Layer 4 of a small transformer language model trained on English Wikipedia (14 layers, counted from 0, width 128). Numbers have three digits each and are written without spaces.
In attention head 2, each number of a token's query is one row of weights dot the token's vector x. The head spreads its attention over the tokens so far by the softmax of query dot key.

Query weights of the head. A number n stands for (n - 500) times 0.0011.
q0: 697518469531407256551402628471489422544513607631811540557511564551577380503339518468536503531630620476536446461513666475479503428451497518611577480410393441492372541533311614586449579565505444484620351390374705356405492522505490472583520509589547534361521461406480573452567454560678492378516536562417425402440274505502572443687473637462546479611466457467545416409527554436456461527481
q1: 531369507591530500583396518336531369470641469450505455613581610491493469486404436496651456508531604498493559439412583507483532423528535470566469477409443449569720507493566595651566519514380404373551348537460578532433591525491366560605500472390448502343326453511529487541463433552313589495521596604488329336487446498428329532495505535490691567598507390500484533604495466578589500556461
q2: 572518508556357344574420615342487361564488472575672573681543576423535495503468549546628476503623553556360497439415626495374505417583357399566687451462401470440476575610475522533429588612455410526573406540390553424455669516500519420468505576508502564494433570561515529465523542371731434193621535529541489443486444519573604527483555579458480549459492516465419336482593602413414563625286
q3: 669397458576468352503410593447555471619483497586583712578420567604607454577544490589555505511546614581550414437413662511500495332458507503604539466379407510450577630512458663470571521444392406545625381445349611392391517511430423523566426454513469498342500462519553462397492537498597410353618555546381335316458431577444557391653513629560680490572515313543541389467595417510476465600396
q4: 523531492573314196515435694413506396638503559589626769727412694519604475503555486564578547611621645410503452478448557574552486471459342353526645500407512497448586553494492467395520509506427544517569287511426485419423630401500516458525525518506556411546452539551616503328506530347622381289583574425542437323368538459619419456594695545401494606577409424630457370430538554356428435638393
q5: 587419561458462452579521412552568378546490656474571495498433304474568628534433520472544503511438611478507549407447433526533539465440619446365668507498459594599490575611595487590589442527564519383561475476488496495443448408645311366476476518559413350414393542592476509466480432475386652426575552653377534393399286376517568523550294382530673545581470646437599568493578621570426539495513
q6: 351534396573443478492574417505555523395439478491380435486531443490443542498502443563536515563502526538618783522534500580470391517507580397370435500530407687392662485416635615322419522527541605619565563486606579654510507613433463539512402568449666461650455461372491403410444517608399598520532453624524458509439436421514460333479634546401398425438485436353385517512554538470643429446558
q7: 575599544567337190513466674461550327527503607651567552590490709387435594484550441411592547590545608482551709548330513768367421592418370151440521463427588655506659581443550242493447579481540487493678299541617561479463621483364439529453441538530494452673559473543743551284391544343578497252572550426532559488468578422528434385472667404347518516543379423652525355262522603272588410530510
q8: 576578522500357594653428675560461484539476308721606532756421797503510487423600424536574428651478401537506375525432573589600466462475463412640472610468497331442662451404424487480458388349467429442435246701544489317628618446432503658482506460546632567600430530452470438524590589462686334366614566422556363615687474533506420451599724337371473510331563379628668493481473303402364353399371
q9: 418564455554615830629565434532400519322396370462489481497508397466477541389526560495561528431608313552428355492593525309433604349680614560591384707591480360600526463577550471373461456541415339525479564564454541420424453572609615391531547454427505530438401623451348563563543611475421620615500549663519307604475443520585525514539383427617562341467609612468443606649389416457487495382497
q10: 523773653506547251385361733435404560619372549572706187472497607503401653459491474472669625645646520482535529372475477469443577559414497410572358575336565582427558480497481272490527411474605532460481473462634570534588600517344472637456409567567503561546635534407522500509580430414516332180379588376461663591476510341534533347475604219330323671393490510583581664568755441454357468480374
q11: 533622309671755530557554503539403256466450539553639606484483727557301513506569533359494544538467446571487568326373740466310618470631433383500689531354486614516524497481538552281436566510490326554602384596333488472592675635414676439585695439483543418582585638642562646292449503434379549315411559522552379516438354592550280568593477439383401325515320335677525403455494719515393503564543
q12: 278525598395414344408596416395523415434390672363608706555485494374548457520594477486486601723431611435413594749452598687450435462497416297386472530460551430455623500497420561619568488451545609491579316480552467530449484451472457489436198613568448508497378488519486607353593743526555537349595581626554540627594407419645541551456592392515497532576517432479432539483412526384696526595506
q13: 497555440514680889587524346694473569479548503398353408389436337472396584497478497448552557441520460394437387491679456368554406562574548652446436396571445531409348509637483444494230308599315593716431666543652326632467494472637539606461551466458619503433418352530486530503532491681424616714321503461529519492335561527494604591508461457485525527492591660401419540483461408522467619424569
q14: 379494534494540586546454509579561338609622354019421660491474353389457642608634462494618641692560642509500484372401542520425562561577537500541593598479265685595371483503586416375536590409345565591522603509535494477678470588519488556494439438497440406734273426431367370460347475274640568602519589572607426588549378361572380427597357544406341522485691615692379518345685440485533550467400
q15: 515482521296553323689456586443444475683535433645590528474563645450561400559526375451551620539445332767426500536390454446693476441464595437472444456506478530459348731476594752642569482467450462350554426575418684609620515225625379434453418367440509390440607362465595577491380618517509526456626569373530348360326570434558475611390366440450467497603485409539483437736483459712483581664475
q16: 434624518491561533757471512525442436539340450559540430461457679485526459598473399364546696517575539554626581392570358579580454484601472573451651491494484479369379392528246450724393503416340427591620369475513548493457494533694539633676576401341360643370579530434530550515655393443638581305484620455677527403511601359698474484425374597352616354453506532356365172434455637459382537777522
q17: 400337468428653410350386252530419713318503434646657493487421751609549464636538410705575380356398555560468569471490437441483675426464497420567320653583362285407341524377745553532592517562445465507393547403421621598197509711497512552561605642507626595525720392569550577401526487343464493596477542755412549440455321538588396393491524484530572724528666462581361470487528497590379575322368
q18: 442476591649558398394349463575716485538413636500509488586450541477462536518526358554518384535422610421408473500547439370537535561529406353545464430565506353526459355754398529612534463455638251391343466766385602545380549439409446479375465489378638489530460583612417573663583453503669461525403372471578593627560444556635586273437373518469424695418239472474563749536488678509670566453629
q19: 570464481680449474551521276549628558479414431481385493667486420706462573429522530562448541447668386575180513480490577420629331637461733416546442570549683513574579400691564384377544553490291712415374456241321653573617475412516488653621388467538591386478390367246462559551565671315417639551590581654480486570443455497582352541418429497408421413484487712482462508559440530298361497771476
q20: 402485509698383598475532477256615379307547603532503534700491654382459585378579616414780491348385595437363599697547439471516601617467390626430609351511402450326709475524406732497572604569317597453568435488439503455744407523470511548444386462374595438417595474411338520386566391536536575585500508523623455558591509456555469329459331443603351503577683437526491486461526558463315587403571
q21: 621479521427674720574377445518386462577637636421509522527677304563526457349381578234679503497556587455318396314482559494437448403527458536534456628379552545322413590497473487487497434531371665462500487521280569523632631408564602518500509522532474506345550650553585552506717678407612523574519469314399582387618442555488513429491506500306706585320322641549766404552376396421410555362465
q22: 347353427739581307635642532368639379539372581561442469509426503401392602606596534652439426507469785609369525353382516464567391274391591665483629506581328545367565474567653589497570594509542633688427585482540622441329577464473564488515503508124462465551497392544565294515301488457478437346537573435386477667616500484426487487462545435538530406535541779540482607494364427620506537529557
q23: 403581488527401269525614480530515481481567427415500561517349510635624545509407570583438673442234424538494635434388497525475423525583518412391470623438570423468639591503570513539578531506377673550349491654424503602437445622417566568412468427478322525447552644532474265418715671544573220563604497659608632634401576393471725418405375611447378420369381631500636417310590500628401695450457
q24: 578510607487313558460503621449520579409574429843535471158352435528524494547671672597525554613458503605421609583349435534500380428418304433503366416455331638541493520601441411390570461690416450351731579535568422452470747421506701440441581462460402380753464415387380603587490591438529556387406506399471627587553544624482553392506659676394412598573497273528598319291614462603433401490596
q25: 426443449627518433367599543433488603436380546293436553587532594586343594497515515696560601425631694367467452542467537506500350584240494327568707639671599530539411675395465545503494448649519452528521431602442519464337465341440419476559453593481329486507632500448587543547536461346402641494448409421576588550801611681483431542270475567328294515351684532425471654500372575517437479471328
q26: 443431568629523612286545581421633541587628433084355399360431387568616696653522403547438490454530528455588593401464591399524667385272445554519635468634598331429465569611461638358637433507483594466480432363420613725535503298627576598487455452414573686359668423307367634606474526305587393366540609484507479417330684601659442301554555447616507517741399503450567412765430497459553460410558
q27: 324442587619334456436275652452430440529335332540582455484622457277320548554639448681497340522462482531550476645423476576535473576480487552500639407301439507363565586450715431398599625415418547684564458423352420732654727595497435551411599691337578455612376471337542452699490697553284411408414410464568438487522711521480573647444708452486500781329604422357578559285359637652619500479321
q28: 755441307571500605474507638581535381441611522478301351727461533482688538436597491379586503497422611633552444491543465470490463640662601369451462424506353521418451503589515617500477361516428409564439589485717654381572596363666541531512509340341646418456257642512607403521494360431381342432535560772472320431657321464494513569365426469400524430741554568587443435600479432373538401481333
q29: 506488497442458572254658485564588585449586500349641325482590428665455475581479429474257337467343346447400524445626422506402370538343630418580534318587445572695593616627527497352567406500481449618539362521621552366642462628600614464637539544433594471681407637307491682425412449576577447490631427374320608660506632388397544645441408580582490837474460478477612564451462391515552543490563
q30: 569322484468440589575479515363631487370418769454562670425349556430624595532389437447471616629690411500693350759468500466416384390612513302591475513518672369519466527449402591332561566360353484382461651523612611618555720409429519684646373532245438427393421434500553356522461346653523391700533443459523458443464404620472527541472514702702504646481520398860497508330346452457488562653416
q31: 609514454572387451645460616480482518601455573401488453575378450326540608517370562533356540456459531508417407454608364604617638654345388527386497441500436446500524451649590590335521408558439486440704494704535557574647545282623591376477455455761531391551512605403514418466500452420652610557633314612442593432220454436506587457492503613455519441395524654509539443500475710384489375470317

Each question shows a short text with each token's key, already scaled and adjusted for position as the last token sees it. A number n stands for (n - 500) times 0.0043.

Then comes the last token's vector x. A number n stands for (n - 500) times 0.0088.

0 "|": 490514492468512445550533356330584363165281589535491438462551496526491488457444495516530563495479
1 "\n": 486505513471508433548534371319574372172271585539488477486545503522508481469445491516536568516486
2 "|": 494483506476536453565541351314592347151287588552494441458542495523505491457443497515509548493470
3 " W": 528489579511546425604589471362583413128378532623488453478528457510531507442487490568607548503472
4 " |": 550491548504574472619601408340577343112351578576461451512513516533538461465461485499496524479444
5 " M": 512566530564552434581619477329571414134423529607511434534574464539557488466452506515533559521382
x: 383424573561466395514434558457554499685433567625292389505619583455674765371506586377500329498601406365631485303532496624498645578390501490415385452494647519440559481353460505361464659416547459411347483386492782425831571630587609539463392646567472323551649614447439417551573499276615359487606464577245602546422519414413347612541227638566455281521441544630458639594523445496684464590432
Which token does the last token look at most? 0 "|"

0 " of": 480533517457491447567535372336569383176303586503488445444554529563472480446446484486559598499520
1 " 22": 395417605509490345619610485342566391045441507529521513465502520538441514457491437491507554547450
2 " teams": 511479522433512394564611426350684412145407573459481510515545533533542456487515549460504543478463
3 ",": 526485546480523438557535392353549378179293578535470454496571526521488477458429485487562595505510
4 " 13": 564588532540538362620645495311594399076449481506530530531502545517489479462477458528527530495388
5 " in": 499575519563514438589592425335612400119394576486518477428560533481479489478492436454570511498475
x: 499537607533406198446484506523604533678534543623443473425723547541590703503404520526590430470523566463273455435376512634583607709337480510306473464465620632629572382369452445509578593466619440334397378269375567481498632750562636454576572576558446443641520548437571489530341432428521475481607333447370620492526604472449484490537388475505329536555398468646548535520477460466491369520534
Which token does the last token look at most, and with what share of its attention? 2 " teams", with about 50%

0 " |": 494509494463511458564525355349575364182276588521454443489557498538490475442441501501555579490493
1 " House": 452462606450526429652577402347612424092341540548511493498576578526492486447497450500550516457485
2 "s": 511476515474509454610551516343545442155416654485416429543579534510555488476500507479562535481503
3 " of": 549458534543525485615544453313552396162393602509506446424523559590490477469459438446607548522506
4 " the": 533524521521523453563563438339548418142333573496511432468536546583518487423436494459588563504502
5 " Old": 524499570545555392606585508351549447166383560510522438486572571575496503478484491471548644505468
x: 541499518602358320481359520528587439710481586473278436514494531550601597537500510372642352446491468429314500366463549609630626563514499355421517532535426574529598370312541541644527729403391535464384515500495540371702521784607567623438356543436601558760671594569470579483506456451427323522801335339355672341656470392467397526427275529469417424574494516590550422497539523584550416531315
Which two tokens does the last token look at most, in order? 1 " House", 4 " the"

0 " ins": 452483601446474391542573463386565436241380475529575504523480519551448470577454499444498511506476
1 "ane": 450504556466478392543554458339517410145388491601545484444554460518443496478433451447546587520503
2 " release": 478498545477567440533590336374622390061342513518488463504508506540470505472460443491456519490467
3 "s": 502485538477510398553592476359562452155410628465431445539547533503512485442455471493537540507496
4 " the": 513504536490527438559556380343567393168297567503495444474557525551505486431432509489577574501505
5 " inf": 490568554560622408568552469344548371168357530517532457468572523529569410498514504467537562524473
x: 396475506629465409527398518553555541631586571611347393561563486681501654491533578424649403416548434595529462448353423723652599610461437502428534682482493402520586327287406467508604735598403396332344632576492552283687539676496552352526382714531453460523705428520578620631555286340512395482713351477446798461625441492554317575346370509528398311549393476478546465408574379579412419487366
Which token does the last token look at most? 2 " release"

0 " The": 498505507462507429592546373345562379158285580528514465476587525528495507431426505501576577491519
1 " 2019": 454428531495462382617593450390642375126387494570503526481558499521507448450449509496557506464413
2 " edition": 523446542471506424631584407387666369167371505516509481491559574508489503460463502502503490474457
3 " saw": 521413609476586434627591383373641318151346592537501477491513428465481524496518455494482518425434
4 " the": 508510523502533435576589391333584389165341554505491457501553514542536497417429498518549524508475
5 " tournament": 520528549521542435582600405408617365107336553545490506529543542507523491462481508444522530487471
x: 411606625591470330492465558540495586701383584649302480633444541546845714486409719430500328487626471400583607510367355539451638520430472381374339435516490546579522398357475398496605716533545438428413563438438735472513483624550591465496500493525417440553787649312393451713455520406371370288507279480339729566665555415587444611539389501484448599587474452492472469523624565447481411455273
Which token does the last token look at most? 3 " saw"

0 " S": 419523563493495435510556530409569536202438575564517448495527473542506428461404466476613581466421
1 ".": 491483541458530456565543418382557452177364593512480454487539526553484473448419458472607579490490
2 " M": 513405566529505403550605512351522477143450517588534418515569460557522487465421488509547555544384
3 ".": 546476596520578453601596479389538500146449587560525468517528540549531475467442429464609525510460
4 " Be": 517549508579538462531574489443506480170369584549452455495485497525498549526403503558552573526502
5 "iko": 521549557539548464541572494369577457182393528605544434478528524513535505466429526498542570542410
x: 320608413455509426423449463517473521700407705434413701505620585527734503507548778455539256545570318540438683337482500545310534537393466601504449469612522343418579322378423426429506562406534558510424456585462810392687547586578468527731481643507364388578533768420650375607414449416489396452611337488281525627542589494604371599639382539586379479543330402504608426544504347611574308561395
Which token does the last token look at most, and with what share of its attention? 1 ".", with about 20%

0 " film": 458542549406562435617599320387663371048360606527417484538531575534489475423458431400564548458461
1 " a": 457475510468542423608547350367597379161343558528421485514559509538457478394430475441595559501498
2 " score": 520493514443537442570652361373550381186318575526463459492585508482547484425505556497479452482489
3 " of": 535468508504501464570558415330560394188370622494462445424566517569486462444438470486558558527521
4 " 2": 622529552555523354579665493347573433044460509558463477497492507571502490473430434508525539538419
5 "/": 487567549506538415527618470353569453100443512548527387429481562541467420469533505510558546508443
x: 501644483437402348517383692504428405735414589548373445616524553538644631290515576552646259527722413376537485436344615591414711639451561485377458641406539483626641345278360477592582544585608536522406499264368665547518592724353594498506572570552472570552620588475516545557395462359452394450503473459503454531587479385356347415453347656449415468560302514589626411472497420438664420621365
Which token does the last token look at most, and with what share of its attention? 4 " 2", with about 40%

0 ",": 476504507458505445556525387355560382182294591529474453497561528523482480459426486489566592507512
1 " Pan": 469449534506474395569577500323553444153380574555516465466519564558495532472478502546578547483421
2 "ga": 517428539524516472523507513425496443224353570555497468528498477562510490474496488435605543502521
3 "si": 547499475520495475557498513368520409246408571565462472455528482546495425532432514531539551524518
4 "nan": 567538534514569445544563457375559360172368581543497483444475491547519477490522479533508543502470
5 " |": 507517518491529456560569382334582370163307575522448446481544494523487462462440493522540560486460
x: 386450628444425152345398576437522513561506550449415491475656491532677652482476531525618290549588560548486537467483508614474622657449522471406434562490501569474651365398427560501600578385621446298391445430450528536581654544467532613564424680638492383505600495481510427606422466406392291402524458569412599449548417422544567505552510449432471479506462555639590480650573537483538489553414
Which token does the last token look at most? 5 " |"

0 " Forest": 451524512400462439604516469367550482180349564464483507519616525570471505487501453433576551501505
1 " |": 490501503466511460562527361347574367183278588516452444488557498535488473443443498499555578491489
2 " Flight": 511450555448537428613583406298613436077374553515561440506591536548472483477528494498524555464475
3 "s": 520488512494503445581573530340526465158437640487431437538589534516548489470485490468544551487495
4 " of": 563498513539495486594546460313555422174393590497509455421535541585508460464465437457593541517477
5 " Mari": 497582560592551401559597488366523433164399580529554450452560542512545448460378432478570590507448
x: 357567575472338402531429466492532437605420520524596566485576544539592706531473401325653283507496385292402491427446461711432595612356605509541409510383409520504570356392474622546546738487473420430522601526471656390746653677535635348659306419420500417564514620426658501594425475516595359534548357582369782615623520384581343632629168538611433524485404398622504355529422429374676345586414
Which token does the last token look at most? 5 " Mari"

0 "iko": 479534525471532488484552470411573466206362547579524433494514533524489509454414524526553545538434
1 " |": 490500505465513461558526360349573367185278588519452443489555499536486475442440500501556578492491
2 " The": 505502539525526437631565427325572408144331582545528476510578537499526518449437483483583537487505
3 " Br": 549482617504577388614599500390532436141402576502551425493565514549524548501387515465576618511461
4 "ill": 527527562533578464612563466377501406173428516564497433495508496494518554540401453488578539525535
5 "iant": 525526516506566458576564508366581399153386533591506455534546490538464525492457443472522540474472
x: 357447539516348370455439535312498597641457445425280502533520574484704497481422680451549281550534442544359580445519426594520782506369513568462455551412564538598386497287608488388526611226462491446431503522442685385528539609596492710519469712474527536550743829604567532414628542361532451426467379600276653430586499501675622499611383563506376577612418326511556386434558499407480247692370
Which two tokens does the last token look at most, in order? 2 " The", 1 " |"

0 " that": 481541519394526371581581352376596339156308584540498441507532507509445529469441452468555603484463
1 " a": 472495514454522406600543351351602377181319547528468468515551510527452484436451480484569577504498
2 " fellow": 479434544437536370612616377313628349137356542479527489459530574520501491449507488462565586462469
3 " pat": 561472623493577386607589461327574360120375512552553453512572546540426474474498483466524513457481
4 "ient": 603510591507568413566601456397639382194408552584552491498513556583435538454521469477515506431493
5 " named": 524573558555586443571632359395623317181354546580494470464476512448432457513385397471474484423463
x: 481375512342422350491423547315494532547545426580471585521647633486671730552478571450471289614559680397355446587494461682511538524587514399496383590377504589595474393403435384612552641329662316289387496448551541522650731606528546606552498546438455503482718518499414480661518401356409421341433380422363755508527380450527554642524564518619428518466488413622589611460602500460554243467362
Which token does the last token look at most? 5 " named"

0 " for": 476534523438491438589536365340585390168297599501497457449572519555479489463470473491538588495508
1 " the": 484491516461507432563549366335576392169302573502494445484561523551506492435437497491557581496504
2 " criminal": 485429599468522431642534429349609359115328509548598530521557554542476476521523521393554524474456
3 "ly": 537475559479567374605596432319563385113411522589473468447580548541498465533445482411562530475502
4 " ins": 561544602583562384592599435374548389166370477551539514533474548559486469536447511401503517517474
5 "ane": 552548580557564371578601427326527365089407472607535494451558474503468488463444468437530587497496
x: 458510558567372379602259582460509606647336581500444575493412495560612494572468408581685444647570458506368475379328461627419631498259517630270442493433608551494599330432418518670427655296505360415545410428514679503626610601575589663624465665421387590656572712341470467481503508525439352389599331656392582462596520624477519553513659514416459482657397400500411459542544389485623344541292
Which token does the last token look at most? 4 " ins"

0 " |": 494509494463511458564525355349575364182276588521454443489557498538490475442441501501555579490493
1 "  ": 442456590551520435590549449356557384161429526552475478490447479486441458518446507417547446492420
2 "|": 502469526539542445599580448367553381165384586563473466503506479481488473453483511479534468483420
3 "\n": 494490525484526439556535375314574368177268592542479488498547502522512482471451494508547560519488
4 "|": 515499518484546459567547357307591352153289592552499443460545494523512495459446496509510544498468
5 " 2016": 466580511597528394638616429358653364081385519621513530513511454496521455436458504488537491495411
x: 397528602531375357454422649417584579763444595478453482607639542547719660552437473375453396487729404419477458456545546752387575569422575541397472566332416399513547392539437439456576677334643485336490669382434574499487434741574545466510403691634430370639627588369506524447512558433458401362672348478199759431473620379486452696693378548579332411593384482561407728527518527438497470456267
Which token does the last token look at most? 4 "|"

0 " the": 489502495464501441562539365346573387172286568510491444477560520550500489433434509493566578496511
1 " Philip": 443460594458499383622543486315537376123361573561603497452581579532527477468389501458610529435442
2 "pin": 501465551403529390574541472394602387167383568582502433558534517583442519440478552504592558485479
3 "e": 512480488505528433542553436383525418186400534504479445500553523518512442493411507513583534480488
4 " Super": 531526542523501426555519448414540428203310534544559424476573548533492446512455501478616551544453
5 " Liga": 505550559541503440565558449359579457187327562467576448457557510575531443434504494442555481480486
x: 322496620517539394469447575406491462671400584558424573547471493563725596406470748503482374537510516381514531537467333629474625504568503546228380468376452501633434336413378509581581572458546440445445589548343510437610593759541671569561252527548573379491557649283500566657413435477437412360587328505413798548702530326553330516565439607460526460721495304518491397639533698429636265353450
Which token does the last token look at most? 0 " the"